Layer 7 of a small transformer language model trained on English Wikipedia (15 layers, counted from 0, width 64).
In attention head 0, each number of a token's query is one row of weights dot the token's vector x plus its bias. The head spreads its attention over the tokens so far by the softmax of query dot key.

Query weights of the head. A number n stands for n times 0.0056.
q0 (bias -0.095): 39 -42 -26 6 7 17 18 -16 -9 -42 24 -5 -3 17 -26 23 53 28 -17 -19 -15 19 -44 -13 -11 7 -21 -15 -29 -44 43 18 20 -30 -15 -3 16 4 5 -14 -3 11 -49 4 36 -18 7 65 -11 -35 27 -19 -17 40 -2 -9 42 -20 9 27 44 -36 -10 19
q1 (bias -0.213): 1 -21 -27 -24 -5 7 -3 -11 44 5 -41 14 22 -8 31 -8 7 -43 6 6 -34 -6 14 6 -36 -58 21 24 24 -12 -11 -7 47 1 28 9 9 40 4 6 -2 -21 -20 19 -38 -3 -38 11 8 7 52 -22 -4 3 -25 27 -13 29 -8 -7 4 -1 31 29
q2 (bias -0.044): -34 37 -20 -29 38 34 -26 -59 8 15 -9 -12 25 -9 21 -11 22 -33 -15 -37 12 -2 17 -2 1 -11 18 3 -8 24 20 16 -25 14 -16 10 -32 18 4 14 -5 -9 4 1 -33 10 -1 -36 25 1 2 -1 -26 52 -29 13 -9 44 -25 5 23 -1 -20 -56
q3 (bias 0.083): 19 1 41 -6 -12 38 0 -10 17 -26 34 -19 3 21 -6 -42 27 7 -31 41 0 -48 -38 5 -50 -21 10 1 -8 -1 -1 -3 -18 0 -44 10 15 -15 10 -8 6 34 -17 -9 -15 -4 13 11 -19 2 -15 -29 15 25 46 -11 -4 34 9 -10 30 -43 -16 27
q4 (bias -0.140): 25 17 -14 16 16 -12 -17 -58 43 0 45 -19 0 24 -17 3 16 95 -22 -92 -29 24 4 0 -39 -43 35 -15 -22 -17 14 -12 28 -2 30 2 6 -66 -17 46 -44 -3 -8 62 -20 22 30 43 -37 -28 1 -5 -29 3 1 3 19 15 -38 14 -2 -19 -3 54
q5 (bias 0.188): 10 -8 15 -7 16 30 -48 -59 23 -44 -18 63 -31 -28 -4 -15 -11 22 0 21 24 56 41 12 -20 34 25 -16 -3 18 -10 -2 9 17 -40 3 7 4 1 25 -1 29 34 -15 5 11 5 -16 -2 -21 5 -4 -22 -1 33 -63 -37 -35 -9 23 11 -1 -35 -40
q6 (bias 0.203): 22 43 -20 -46 -15 29 -12 23 -36 10 23 -3 -9 -7 2 -32 21 40 25 35 9 -20 19 -25 30 0 16 0 -7 48 -29 -6 -26 19 31 -18 -22 24 -14 -43 24 -31 -28 -17 2 -11 22 -4 11 15 15 -29 49 -8 1 -49 13 25 32 -11 -12 5 2 -48
q7 (bias 0.186): 22 22 -3 36 2 16 -52 -31 13 4 55 -2 10 -15 -13 -44 -5 -9 -6 48 36 -1 12 -9 -51 1 -31 0 -2 22 -16 -31 -27 -7 31 -5 -2 25 6 25 -16 35 -21 -7 12 -40 27 -63 31 -32 7 -4 19 19 35 2 26 -36 -11 0 12 -5 -1 -40
q8 (bias 0.252): -2 -20 39 10 -12 35 -11 -20 -1 7 38 -52 4 22 29 -32 -22 68 6 -17 25 41 12 -14 -23 39 31 18 24 -19 -27 -42 -26 -43 -12 15 -46 18 54 15 -2 -4 13 4 12 52 35 -31 -33 -21 -21 2 -3 37 9 -43 -58 -24 2 5 -4 -60 9 -14
q9 (bias 0.227): 17 17 -24 -3 -4 9 -31 -35 -46 -16 -40 1 -45 -8 17 1 -33 47 -35 15 -8 18 -21 11 -23 21 -59 -11 -2 26 -21 39 21 -13 -27 40 10 27 24 -19 4 10 36 -10 10 26 -19 2 26 3 1 26 9 43 3 4 -24 30 2 -7 -21 28 -32 -21
q10 (bias -0.130): -17 45 -16 29 -7 -6 21 46 33 36 -12 -31 -19 25 -26 -4 9 3 -44 -38 -30 -2 -7 -20 23 -16 -27 -33 55 -25 73 39 9 -46 -36 -16 -7 -44 -32 -29 31 -13 3 -35 -1 -16 -30 47 3 -29 78 -19 20 -39 -19 63 -18 -16 36 34 10 25 7 11
q11 (bias 0.209): 47 -11 -5 -31 -9 -23 -1 -64 -21 7 6 22 25 -10 -8 -18 -38 -4 -13 -38 10 8 34 19 12 3 18 -5 12 22 18 -33 49 20 -19 -11 47 32 16 12 -6 46 10 -1 8 44 79 -32 -9 21 -55 -31 -2 -18 2 -28 -21 -13 -32 -10 2 -5 5 -2
q12 (bias 0.141): 18 11 -1 -12 2 25 -28 -24 9 -22 52 -7 36 1 -30 -10 26 38 -45 36 38 3 58 -32 26 -47 -37 24 10 -62 -25 30 -31 -35 81 -20 40 -57 -52 -46 24 14 -13 -18 -34 -45 -17 -29 51 39 56 -3 12 -22 23 13 34 -33 -12 26 31 -4 -1 -31
q13 (bias 0.024): 27 -61 -3 47 16 43 -23 58 -15 16 -38 63 -26 -47 22 -31 -5 -4 43 -33 17 45 -38 41 7 -18 21 -17 -72 16 12 -39 26 4 -42 -32 61 -13 -18 19 -26 3 16 -13 12 11 36 -60 -30 -30 -10 17 5 -4 20 7 -30 32 -14 11 12 26 -34 -1
q14 (bias -0.055): -23 -24 42 2 34 38 -26 9 -56 1 -32 54 -1 17 56 -22 16 -13 -41 21 -5 -20 27 -10 3 -9 -57 3 -3 29 -12 2 -6 -16 -29 18 -28 20 7 3 -25 -5 36 15 46 6 12 35 26 -21 -15 1 -74 -1 0 -19 -3 -9 -13 -13 -8 21 -11 -16
q15 (bias -0.216): 13 -3 -1 12 4 -49 -23 14 -14 11 3 6 2 -16 8 28 -5 -21 20 9 -15 6 6 -30 -28 -46 9 8 36 4 -8 79 -10 6 12 7 10 6 3 -12 26 -54 0 9 26 -59 -8 33 -23 -28 9 19 49 -13 -19 45 -30 -15 -11 -4 -39 -10 -11 -8
q16 (bias 0.065): -20 -1 5 9 -9 1 -21 -52 -40 31 -39 20 -10 29 -28 -18 12 17 21 5 28 -28 -39 -1 -16 28 -4 -2 -1 5 13 42 -11 38 -14 9 -16 52 -14 27 6 -33 67 -11 34 1 -14 -60 -7 -16 -47 20 11 15 28 -6 -15 45 14 -4 -2 -14 5 -28
q17 (bias 0.085): 54 6 -15 10 2 -39 -22 5 -15 -14 -10 -6 34 -29 9 -17 12 17 19 1 -12 22 -9 8 -4 22 -16 41 27 39 21 13 11 20 46 14 -2 -34 -48 6 -34 -10 15 -23 11 41 -22 -5 -14 3 -4 29 11 -44 -27 4 35 -10 -15 -28 -29 -46 -27 -16
q18 (bias 0.144): -5 -13 -46 42 0 -6 16 -49 13 8 0 -5 -12 1 -23 -18 4 -8 -7 -30 1 15 18 39 -12 34 -15 -12 1 31 -29 -44 -30 18 16 -4 -22 71 -43 -18 0 4 -12 21 13 32 2 7 -58 -1 -9 -10 -30 28 42 -2 29 14 -2 80 -11 19 14 11
q19 (bias 0.041): 8 2 -38 15 55 5 13 27 -16 18 -29 -4 34 15 36 17 16 24 2 36 11 1 0 -20 -15 34 23 -16 9 -1 13 -48 39 -16 -34 4 -41 -18 -32 45 24 33 26 -25 9 -69 40 -20 -46 -42 -26 -12 4 -11 -8 -11 -26 52 -6 -10 -1 -36 9 -27
q20 (bias -0.178): -76 -23 -4 2 -27 -40 -13 22 12 -5 27 -7 27 36 23 -8 45 -21 25 -9 -17 26 -2 -36 35 -38 -49 -8 5 -40 -27 12 45 47 -26 -3 -56 0 1 12 11 -20 -8 11 -16 -38 40 30 25 40 7 -28 -12 10 -33 46 71 -15 28 -18 4 -18 -18 35
q21 (bias 0.052): 1 1 -9 -12 -5 45 0 -27 -11 12 -19 -21 -44 7 28 -41 19 -29 -12 8 53 1 -33 40 44 47 32 -12 -24 -24 -14 -39 4 -25 -27 18 41 -29 -9 44 -6 35 -29 54 15 26 -10 49 36 7 21 -9 1 27 -35 5 34 0 -24 -23 -58 5 -38 -19
q22 (bias -0.090): -5 5 48 35 2 -17 -13 -9 31 -18 54 -18 39 -12 -33 16 36 -20 -22 -55 12 -10 53 39 -7 5 3 -29 -70 -2 -8 -43 53 -18 12 -18 46 -1 -25 32 -26 -9 -37 -5 -15 20 -5 19 -9 -18 -2 8 10 -28 16 40 -64 -17 16 25 24 32 23 -29
q23 (bias 0.138): -33 0 -9 -4 -32 36 2 -9 -30 -1 9 13 -5 22 -16 -36 -22 2 16 33 20 7 -17 -30 24 -18 -38 28 -3 -18 25 13 27 18 -7 18 -25 -37 -38 -7 -16 -7 -5 60 3 -45 34 33 -22 39 14 14 -23 -46 -11 7 -6 14 17 16 -10 19 -3 -31
q24 (bias 0.102): 43 17 0 4 -1 56 10 -17 -5 7 -7 14 -71 -6 -28 -3 -14 -50 15 5 5 12 -5 14 30 21 -19 19 34 -12 1 19 -16 6 -18 36 21 35 -9 7 27 32 8 14 0 16 -23 -51 -7 -19 -9 -4 -11 16 -35 -60 -19 15 62 -35 -42 3 -46 38
q25 (bias -0.059): 15 -27 34 31 25 24 -32 -10 -33 -48 -12 -10 -8 -16 47 -32 3 -19 -52 -4 -9 6 -2 0 5 26 -16 -57 -49 0 49 27 -13 4 5 1 -41 73 -9 14 4 26 20 21 39 9 16 -55 11 -18 -14 17 -18 55 12 -13 0 1 15 15 -43 -17 8 -14
q26 (bias -0.049): -23 -19 -4 3 33 -5 11 19 -1 -13 3 -3 -3 -29 -9 -18 50 -12 24 -22 -43 -29 14 5 30 24 -17 -38 -2 -34 35 -7 44 26 -9 10 45 -21 -15 -22 -35 10 -10 50 18 -13 -49 4 -25 17 10 26 -17 10 73 -33 -15 -2 -39 -3 -7 26 9 32
q27 (bias -0.100): -10 -18 4 -20 8 -11 67 72 31 25 -7 2 12 20 5 -34 -21 -21 -26 7 15 -4 -34 -9 23 26 15 -20 26 23 -37 16 2 -2 -39 -13 20 -7 4 -23 9 -18 11 -4 -1 -2 -63 -11 -28 37 5 20 -6 31 -26 6 -27 -3 12 -23 65 -13 -35 45
q28 (bias 0.095): 35 -9 27 -15 -44 -37 2 -23 -7 -21 45 -15 -7 0 38 -15 4 -26 6 -3 -51 35 -2 13 64 14 0 9 2 -9 6 -25 -16 15 2 -25 -7 -63 -10 19 10 5 36 -1 -48 10 -15 3 -20 -18 32 -20 -44 -3 17 14 -11 -12 17 35 31 22 53 -9
q29 (bias -0.179): -1 -6 29 -25 -25 -28 8 21 3 37 -4 -8 38 8 -34 -37 44 -28 16 -10 -4 14 4 62 1 -27 8 -10 -13 -4 8 52 20 21 -19 -27 -10 -19 12 -20 -15 0 8 12 31 -37 6 -4 21 20 -65 -19 -32 55 -37 7 38 30 0 -17 -11 -21 15 -9
q30 (bias 0.019): 4 37 30 27 -45 25 -56 -63 49 -30 -32 31 15 -1 49 12 -9 -12 -1 -34 1 42 5 -35 47 23 1 7 -10 5 0 -8 -45 -11 -4 24 11 24 9 49 -41 3 -46 -40 19 -6 -24 -21 11 -15 -6 17 -41 -4 -26 -3 13 -22 11 26 9 0 41 36
q31 (bias 0.042): -1 4 -18 -62 8 21 25 60 -3 21 32 -17 30 31 45 49 25 48 -24 -1 46 -22 30 17 -43 -16 -49 42 -14 9 11 11 -14 2 -1 -38 -62 -19 -9 -12 -24 7 -34 -36 -11 3 -44 16 -1 -41 -22 23 41 1 -24 -25 -31 37 16 25 9 13 -11 19

Each question shows a short text with each token's key, already scaled and adjusted for position as the last token sees it. A number n stands for n times 0.013.

Then comes the last token's vector x. A number n stands for n times 0.05.

0 " Ph": 25 25 -34 29 21 -28 -15 -33 -25 -7 56 10 37 -23 -44 -30 -43 3 18 -16 24 -16 22 18 -13 -30 29 20 45 11 -8 -24
1 "an": 55 46 -35 19 52 -28 -11 -54 -63 -36 68 -14 3 11 -31 -4 -68 0 6 -19 26 -4 29 -5 -9 -19 59 19 17 16 0 -15
2 "ind": 45 39 -23 6 58 -31 -21 -56 -62 -32 46 -17 4 6 -19 -20 -67 2 -2 -25 44 6 34 -2 -10 -16 66 30 26 24 -8 1
3 "ra": 44 33 -36 10 59 -26 -18 -65 -69 -29 57 -1 2 3 -16 7 -62 13 -5 -21 36 -4 18 9 -11 -21 56 32 39 17 0 -5
4 " S": 48 60 -26 1 43 -22 -36 -74 -50 -32 50 -2 -16 2 -20 -4 -53 5 -11 -23 25 -8 20 -17 -28 -34 57 19 16 19 2 -10
5 "ama": 41 43 -31 7 37 -39 -10 -75 -61 -27 50 -14 -10 -13 -25 -4 -58 8 -10 -13 23 7 18 4 2 -15 68 22 5 22 -10 11
6 ",": 59 35 -40 12 48 -34 -26 -58 -58 -33 56 -6 6 4 -46 -17 -58 19 -2 -12 -4 4 33 -17 5 -36 59 28 28 19 -7 9
x: 12 41 -36 -9 -37 3 8 -28 18 -10 -25 3 7 -25 3 -16 -4 36 -1 27 -37 33 0 21 56 31 -19 19 2 22 10 -41 19 -29 34 37 20 6 -7 -4 -4 48 -23 3 1 0 -39 24 -58 24 -51 -33 6 -25 13 -25 -31 13 -2 -10 6 7 -5 23
Which two tokens does the last token look at most, in order? 6 ",", 0 " Ph"

0 ".": 23 24 -32 28 17 -25 -14 -32 -22 -5 53 9 40 -26 -45 -32 -42 -1 18 -18 19 -9 22 17 -10 -30 27 24 45 7 -7 -25
1 " A": 56 57 -45 2 55 -22 -13 -48 -42 -26 49 8 1 -3 -29 0 -73 9 15 -44 7 -1 32 -12 -22 -37 42 12 29 -13 12 -15
2 " cover": 35 55 -36 -12 32 -34 -8 -80 -34 -25 56 -2 -14 -18 -18 -4 -76 -8 -1 -26 19 12 29 -11 3 -28 38 34 13 13 -3 -8
3 " version": 35 48 -36 -12 30 -35 -11 -78 -33 -31 60 10 4 -11 -17 -4 -67 0 10 -26 19 6 31 -2 -7 -36 45 38 19 6 -12 2
4 " recorded": 32 58 -29 -18 43 -37 -14 -71 -32 -32 54 10 -1 -5 -25 0 -69 2 6 -22 8 12 15 -8 5 -22 49 40 33 -3 2 -16
5 " by": 31 45 -49 -11 29 -27 -12 -76 -56 -14 55 3 -4 -1 -53 -11 -63 13 18 -35 6 4 15 -8 -3 -37 51 44 30 11 -4 1
6 " Bob": 44 39 -29 4 57 -25 -37 -59 -43 -17 50 10 -4 -6 -21 -22 -58 9 -4 -31 26 10 25 1 -24 -27 64 23 30 11 2 -11
x: -8 41 -25 -11 0 10 33 -2 -12 -15 -61 -16 -6 -15 -8 5 -30 19 -8 8 -23 31 8 35 14 30 -31 -5 -27 -20 -4 -18 25 -22 18 5 -5 31 14 8 -3 46 -10 18 5 42 -18 25 -59 59 -28 -1 6 -48 36 -33 6 1 35 2 21 -38 -3 -13
Which two tokens does the last token look at most, in order? 5 " by", 0 "."

0 "est": 18 24 -31 26 14 -28 -11 -34 -22 -6 54 9 33 -24 -43 -30 -40 -1 18 -15 24 -11 20 15 -11 -29 29 24 44 11 -4 -22
1 " against": 23 38 -32 -2 34 -35 -13 -61 -60 -26 51 0 3 -7 -59 -19 -66 -9 7 -36 18 22 15 -13 4 -31 57 40 47 6 3 0
2 " the": 25 39 -45 -1 24 -26 2 -60 -60 -32 59 0 -7 0 -47 0 -60 6 6 -24 12 17 15 -10 -6 -34 53 42 38 0 -11 -11
3 " arrest": 17 28 -30 -5 21 -36 -2 -72 -56 -15 58 -5 -11 -10 -26 -11 -67 -23 1 -23 35 9 32 -8 -8 -30 58 51 29 -3 -30 7
4 " of": 23 41 -38 -6 36 -39 -12 -68 -61 -18 52 -1 -7 1 -49 -7 -58 0 18 -37 9 5 9 -4 3 -46 54 38 31 12 -8 -4
5 " T": 45 48 -39 2 28 -34 -20 -64 -52 -28 40 -2 -21 4 -29 -2 -48 9 13 -35 31 -2 19 -5 -32 -34 64 20 11 14 -9 -13
6 "rist": 46 55 -41 3 53 -35 -21 -52 -50 -17 41 -7 -9 6 -25 -7 -64 7 4 -2 38 12 30 1 -21 -13 69 18 4 20 -21 -10
x: -18 20 -26 -26 -10 -6 33 5 7 -13 -42 -12 11 -4 29 -44 -44 29 1 -8 -22 33 -5 47 6 34 -3 17 -13 -22 7 -20 -6 -15 10 8 1 30 -8 -11 1 51 -20 34 19 0 -41 20 -51 38 -28 -58 0 -23 61 -2 15 26 14 5 17 -8 -3 -4
Which two tokens does the last token look at most, in order? 4 " of", 1 " against"

0 " us": 18 25 -32 24 10 -27 -12 -36 -22 -5 55 8 38 -24 -39 -30 -41 -2 15 -16 25 -13 19 14 -12 -27 28 26 44 8 -2 -23
1 "er": 40 45 -35 6 52 -39 -25 -64 -54 -23 60 -7 10 -4 -30 -3 -70 17 3 -39 30 3 16 -14 -5 -16 72 38 26 22 4 -13
2 " experience": 21 47 -18 -5 37 -31 -18 -67 -64 -23 76 6 -4 -12 -27 -4 -62 5 -7 -42 11 3 19 -25 6 -21 60 50 39 6 6 -20
3 ".\n\n": 56 25 -38 27 64 -14 -15 -45 -19 -19 55 9 32 -18 -45 -29 -63 5 20 -39 6 6 34 7 -6 -34 45 28 38 -9 -22 -21
4 "J": 47 41 -49 14 60 -24 -18 -60 -39 -24 41 4 4 3 -48 -8 -49 24 0 -27 36 -12 43 -3 -10 -35 62 20 35 9 -2 -21
5 "une": 53 40 -37 0 80 -21 -4 -53 -48 -26 43 15 12 -10 -31 -17 -64 13 15 -22 28 2 47 7 -5 -26 65 17 32 9 6 1
6 " ": 46 66 -25 4 48 -16 -18 -76 -42 -29 38 6 -14 -5 -44 -6 -59 5 4 -18 28 15 17 -17 8 -56 48 24 22 22 -4 -15
x: 3 50 -71 -10 -41 -1 14 -4 -5 -22 -19 7 6 -22 7 -32 5 39 12 20 2 55 33 34 28 22 -13 0 16 15 -5 -62 17 -22 -14 21 16 33 17 -20 -23 40 6 6 13 8 -20 28 -51 15 -29 -30 -3 -32 15 -23 1 30 -39 15 -1 -23 -3 -10
Which token does the last token look at most? 3 ".\n\n"

0 "rac": 21 24 -34 28 15 -25 -15 -34 -21 -6 53 10 35 -27 -39 -33 -39 1 18 -14 26 -17 21 15 -15 -28 29 21 45 13 -3 -24
1 "ias": 46 40 -27 17 62 -23 -33 -59 -41 -32 48 -11 13 -9 -25 -8 -62 4 5 -16 27 -1 26 -5 -16 -17 61 29 32 13 2 -18
2 ".\n\n": 59 24 -36 26 68 -11 -19 -41 -22 -20 54 8 30 -13 -45 -32 -66 4 19 -34 2 10 37 4 -6 -32 43 26 41 -9 -17 -23
3 "Since": 29 54 -20 -15 57 -19 -8 -54 -56 -21 48 27 15 -4 -42 -32 -54 15 5 -32 14 12 32 5 9 -50 38 12 51 -9 6 -3
4 " ": 41 58 -29 -5 36 -11 -23 -70 -50 -39 44 5 -12 9 -48 -4 -42 11 6 -26 27 7 7 -14 14 -35 49 37 29 29 -13 -21
5 "1": 38 46 -39 -3 63 -7 -28 -68 -55 -26 41 8 -9 6 -24 0 -39 10 2 -31 23 -2 7 -11 -3 -26 50 22 38 18 -9 -12
6 "9": 37 59 -35 -7 66 -14 -34 -62 -62 -31 30 1 -17 12 -27 -4 -43 14 -2 -33 27 3 16 -18 -2 -21 52 23 35 32 -19 -22
x: 3 23 -38 -29 -41 13 10 -1 -29 0 -32 0 15 -2 1 -8 -29 30 -12 0 -18 67 20 23 16 30 -24 -11 -2 -14 2 -37 27 2 24 0 -13 27 -28 -32 -41 57 27 51 0 0 -53 23 -33 27 7 -21 32 -21 26 -3 -17 36 -26 3 17 -14 2 -8
Which token does the last token look at most? 3 "Since"

0 "ing": 18 22 -30 26 14 -27 -10 -33 -23 -4 55 9 38 -23 -42 -32 -41 -2 16 -15 22 -11 18 15 -10 -29 28 25 45 9 -3 -20
1 " port": 29 41 -26 -4 31 -21 -23 -66 -45 -18 58 -14 -8 1 -11 6 -66 -8 6 -32 26 9 15 -10 -5 -29 48 35 22 21 -17 -10
2 "al": 32 48 -25 18 48 -36 -21 -59 -66 -24 57 1 -8 -9 -9 0 -78 5 2 -27 24 -3 14 -2 -5 -30 53 43 26 4 -3 -6
3 ".": 55 32 -30 22 62 -19 -25 -44 -39 -15 47 2 29 -25 -43 -28 -66 7 8 -32 4 10 40 2 -4 -41 46 31 35 -5 -10 -17
4 " In": 36 59 -18 -4 71 -18 -13 -40 -43 -16 40 26 15 -11 -27 -28 -73 12 9 -41 15 16 32 -10 -8 -45 41 -6 46 -12 10 -3
5 " the": 35 43 -38 -7 45 -23 -5 -53 -58 -39 52 8 -1 2 -40 -13 -69 10 10 -16 11 13 28 -13 -16 -45 44 21 41 -4 -10 -14
6 " same": 38 35 -45 0 47 -26 -3 -55 -49 -38 40 8 -11 7 -16 -3 -79 -12 7 -28 18 4 21 -15 -22 -30 36 28 50 -3 -21 -5
x: -14 52 -8 -23 -14 8 25 -42 27 -17 -58 21 -6 3 -3 -23 -8 0 -25 13 -34 23 10 32 16 32 -3 -16 -16 3 27 -51 32 14 18 -14 -8 57 -15 -23 -21 40 -17 47 19 18 -14 -16 -22 23 -5 -17 14 -29 28 -18 -37 31 -34 10 -20 9 26 -6
Which token does the last token look at most? 4 " In"

0 " All": 18 24 -31 26 14 -25 -10 -35 -21 -5 52 8 38 -25 -43 -31 -43 -1 16 -15 24 -11 19 15 -14 -28 28 23 45 8 -5 -20
1 "u": 57 32 -48 13 56 -28 -12 -63 -63 -31 46 -8 4 2 -27 0 -60 13 -9 -28 44 16 13 11 -3 -27 61 37 25 22 -4 -5
2 " Ar": 50 36 -40 12 46 -20 -24 -58 -60 -22 51 2 -18 7 -8 2 -62 -6 -9 -37 33 9 15 -12 -31 -26 49 20 30 27 -5 -8
3 "j": 46 40 -33 0 45 -26 -21 -59 -66 -35 46 -5 -15 17 -24 -5 -54 12 -13 -23 45 0 12 -6 -9 -21 69 40 20 26 -3 -24
4 "un": 45 46 -28 -3 48 -19 -18 -69 -61 -26 57 -5 -17 11 -9 -1 -59 7 -11 -23 39 11 13 -7 -2 -11 61 30 19 25 6 -1
5 ",": 60 36 -39 15 49 -33 -24 -55 -53 -32 56 -3 7 -1 -47 -16 -64 17 1 -19 -4 5 35 -18 6 -40 58 31 34 13 -4 3
6 " as": 41 45 -26 1 42 -29 -19 -59 -65 -31 58 6 5 2 -62 -20 -62 14 12 -30 -6 -3 33 -2 -1 -23 55 18 16 1 9 3
x: -1 27 -50 -10 -14 29 40 -35 58 -25 -15 -11 8 1 -26 -21 -3 -2 9 31 -22 7 35 16 32 19 -28 9 -6 3 17 -29 38 -12 41 26 31 25 -17 -32 -28 31 -3 -11 0 21 -31 26 -61 21 -42 -12 -9 -25 21 -20 -30 11 5 -4 4 7 -7 -6
Which token does the last token look at most? 6 " as"

0 " in": 17 27 -33 25 13 -29 -11 -34 -25 -7 54 11 36 -24 -47 -32 -41 0 18 -14 20 -11 16 14 -11 -30 26 24 46 9 -4 -21
1 " the": 30 42 -45 1 27 -30 -5 -55 -56 -37 65 2 0 2 -48 -7 -61 9 3 -16 8 16 22 -16 -2 -37 38 34 38 -5 -5 -13
2 " Indian": 31 44 -41 16 44 -24 8 -51 -50 -24 53 -9 -21 -10 -50 11 -57 -14 -2 -20 17 7 22 -12 -14 -21 47 22 27 22 -22 -2
3 " online": 25 32 -39 -5 45 -37 1 -67 -58 -33 51 5 -12 -15 -37 12 -56 -8 -7 -24 20 13 21 -13 -5 -33 52 44 42 14 -24 0
4 " bus": 24 54 -19 2 49 -37 -9 -69 -61 -26 57 -10 -19 -9 -20 6 -50 -6 -7 -17 27 11 -9 5 -11 -29 60 46 35 13 -4 -24
5 " t": 27 47 -29 5 19 -39 -33 -72 -53 -29 49 -10 -35 -6 -15 2 -59 4 -5 -14 38 5 8 -19 -16 -29 61 52 20 11 5 -24
6 "ick": 29 51 -22 -7 49 -28 -23 -49 -55 -20 64 -11 2 -1 -9 -12 -65 -2 -2 -22 31 16 29 -6 -12 -23 82 46 17 1 6 -33
x: 29 15 -19 2 0 8 19 -25 5 -27 -28 2 6 -34 35 -47 -39 10 8 5 -37 25 2 52 15 28 -3 1 4 -19 5 -27 14 -28 13 -10 -16 39 18 -37 -11 19 9 6 40 21 -29 27 -45 60 7 -18 5 -71 28 -29 -2 15 17 8 11 -2 -23 -6
Which two tokens does the last token look at most, in order? 0 " in", 1 " the"

0 " travel": 14 23 -31 23 10 -27 -10 -34 -23 -7 54 11 36 -24 -41 -31 -40 -2 15 -14 23 -12 19 18 -9 -31 27 25 47 9 -3 -23
1 " ins": 5 50 -36 10 25 -24 -38 -61 -64 -26 52 4 -7 -3 -14 -2 -62 2 -24 -23 38 -11 31 -9 -25 -39 45 56 37 12 2 -24
2 "urance": 17 37 -23 -5 46 -36 -16 -62 -53 -33 50 5 5 -10 -18 -6 -59 -1 -7 -36 17 -6 32 -18 -7 -28 59 51 29 5 -12 -15
3 " for": 21 49 -24 -9 42 -34 -13 -65 -66 -19 45 1 -3 1 -56 -12 -52 13 9 -37 14 10 -2 -15 8 -30 55 43 36 14 3 -5
4 " its": 13 33 -42 -7 35 -28 6 -62 -64 -41 61 7 -6 3 -41 3 -56 12 3 -25 -1 6 6 -10 -12 -34 54 43 52 6 4 -15
5 " us": 27 49 -33 -3 21 -29 -17 -79 -60 -25 56 -15 -12 11 -9 -2 -47 -8 -6 -29 32 -5 14 -15 -20 -22 68 67 18 12 -4 -12
6 "ers": 17 43 -27 -10 39 -33 -35 -70 -59 -29 60 -3 0 0 -38 -12 -49 22 3 -39 23 10 18 -9 -17 -24 74 57 36 8 11 -13
x: 11 25 -29 2 -35 51 24 -34 -7 -27 -31 16 5 -26 19 -18 -34 6 15 11 -34 21 -20 31 40 24 -18 -1 2 -19 -2 -32 36 -4 45 20 0 27 43 -29 -7 19 9 -1 2 29 -39 16 -64 35 -28 -23 7 -42 8 -25 -2 13 16 16 3 13 -26 -8
Which token does the last token look at most? 3 " for"

0 "za": 24 24 -32 27 15 -29 -15 -35 -23 -6 56 7 38 -25 -44 -31 -39 2 18 -11 23 -13 19 20 -10 -27 33 23 46 9 -4 -21
1 " House": 33 53 -14 -6 45 -26 -22 -69 -70 -22 62 -1 -2 5 -35 9 -43 1 11 -24 15 -16 31 -11 -11 -41 56 20 20 22 -11 -5
2 ".\n\n": 57 28 -36 24 67 -12 -22 -44 -27 -20 55 8 27 -10 -47 -31 -65 4 19 -33 1 12 36 4 -8 -35 45 27 39 -9 -21 -24
3 "B": 47 57 -37 13 70 -13 -22 -48 -35 -22 35 4 1 -9 -30 -23 -60 13 15 -24 30 -6 36 -8 -23 -48 55 12 37 -2 6 -15
4 "ert": 34 45 -28 -5 77 -21 -16 -58 -37 -26 32 6 7 3 -24 -22 -72 14 18 -29 35 5 27 2 -25 -35 69 5 20 15 5 -11
5 "a": 55 47 -44 16 76 -28 -24 -59 -48 -36 40 8 0 -2 -27 -12 -74 15 15 -13 21 -2 20 6 -17 -43 69 21 26 -1 15 -18
6 " was": 39 48 -32 -8 51 -3 -27 -65 -43 -22 59 3 13 19 -40 -6 -68 9 8 -16 -5 10 23 14 -7 -27 47 20 51 -9 23 -25
x: -8 29 -36 14 -9 20 27 -45 9 11 -52 11 7 -11 -18 -42 13 0 29 24 -14 38 7 23 36 33 -17 7 -17 -10 -3 -40 4 -4 19 29 52 17 20 -31 -26 43 2 -7 17 0 -10 11 -72 14 -35 -32 20 -25 2 -7 -34 -11 -25 22 10 13 7 1
Which token does the last token look at most, and with what share of its attention? 6 " was", with about 60%

0 " Road": 18 22 -31 25 13 -27 -10 -33 -22 -4 52 10 39 -25 -40 -32 -38 -2 18 -14 22 -14 18 19 -12 -31 29 22 46 9 -5 -20
1 " Transport": 27 43 -20 11 42 -32 -12 -67 -51 -30 44 -6 -6 -3 -16 -3 -52 -9 -13 -29 30 4 21 -7 -13 -32 50 29 21 11 -21 -16
2 " Corporation": 29 37 -24 5 37 -31 -15 -72 -51 -31 51 2 12 -3 -27 1 -41 -9 -1 -19 16 -14 22 -8 -15 -35 51 37 22 17 -24 -9
3 " (": 38 50 -24 9 44 -21 -24 -72 -57 -39 44 6 10 2 -42 -13 -36 11 8 -3 13 -6 29 -7 -2 -34 63 36 13 41 -11 -3
4 "RS": 23 45 -38 6 44 -29 -17 -72 -62 -31 35 3 -1 14 -34 7 -25 31 -12 8 10 -26 22 -6 -22 -28 67 42 11 28 -33 7
5 "R": 34 44 -40 14 50 -27 -23 -59 -62 -41 38 2 2 20 -37 -7 -32 31 -14 -2 24 -5 27 -7 -13 -26 63 38 14 34 -14 -11
6 "TC": 29 57 -23 6 47 -31 -11 -73 -61 -37 31 3 4 15 -20 -4 -37 8 -2 8 17 -15 17 -9 -12 -23 69 34 7 34 -16 -5
x: 30 23 -60 -24 -27 20 15 -9 12 -6 -14 -4 8 -13 13 -24 -20 23 0 31 15 32 -12 45 17 36 -28 -26 8 -20 11 -29 -3 -5 1 -7 11 -6 3 -19 8 19 -2 12 24 16 -11 -2 -61 27 9 -73 7 -42 33 -32 -32 46 31 -11 -13 5 2 37
Which token does the last token look at most, and with what share of its attention? 0 " Road", with about 80%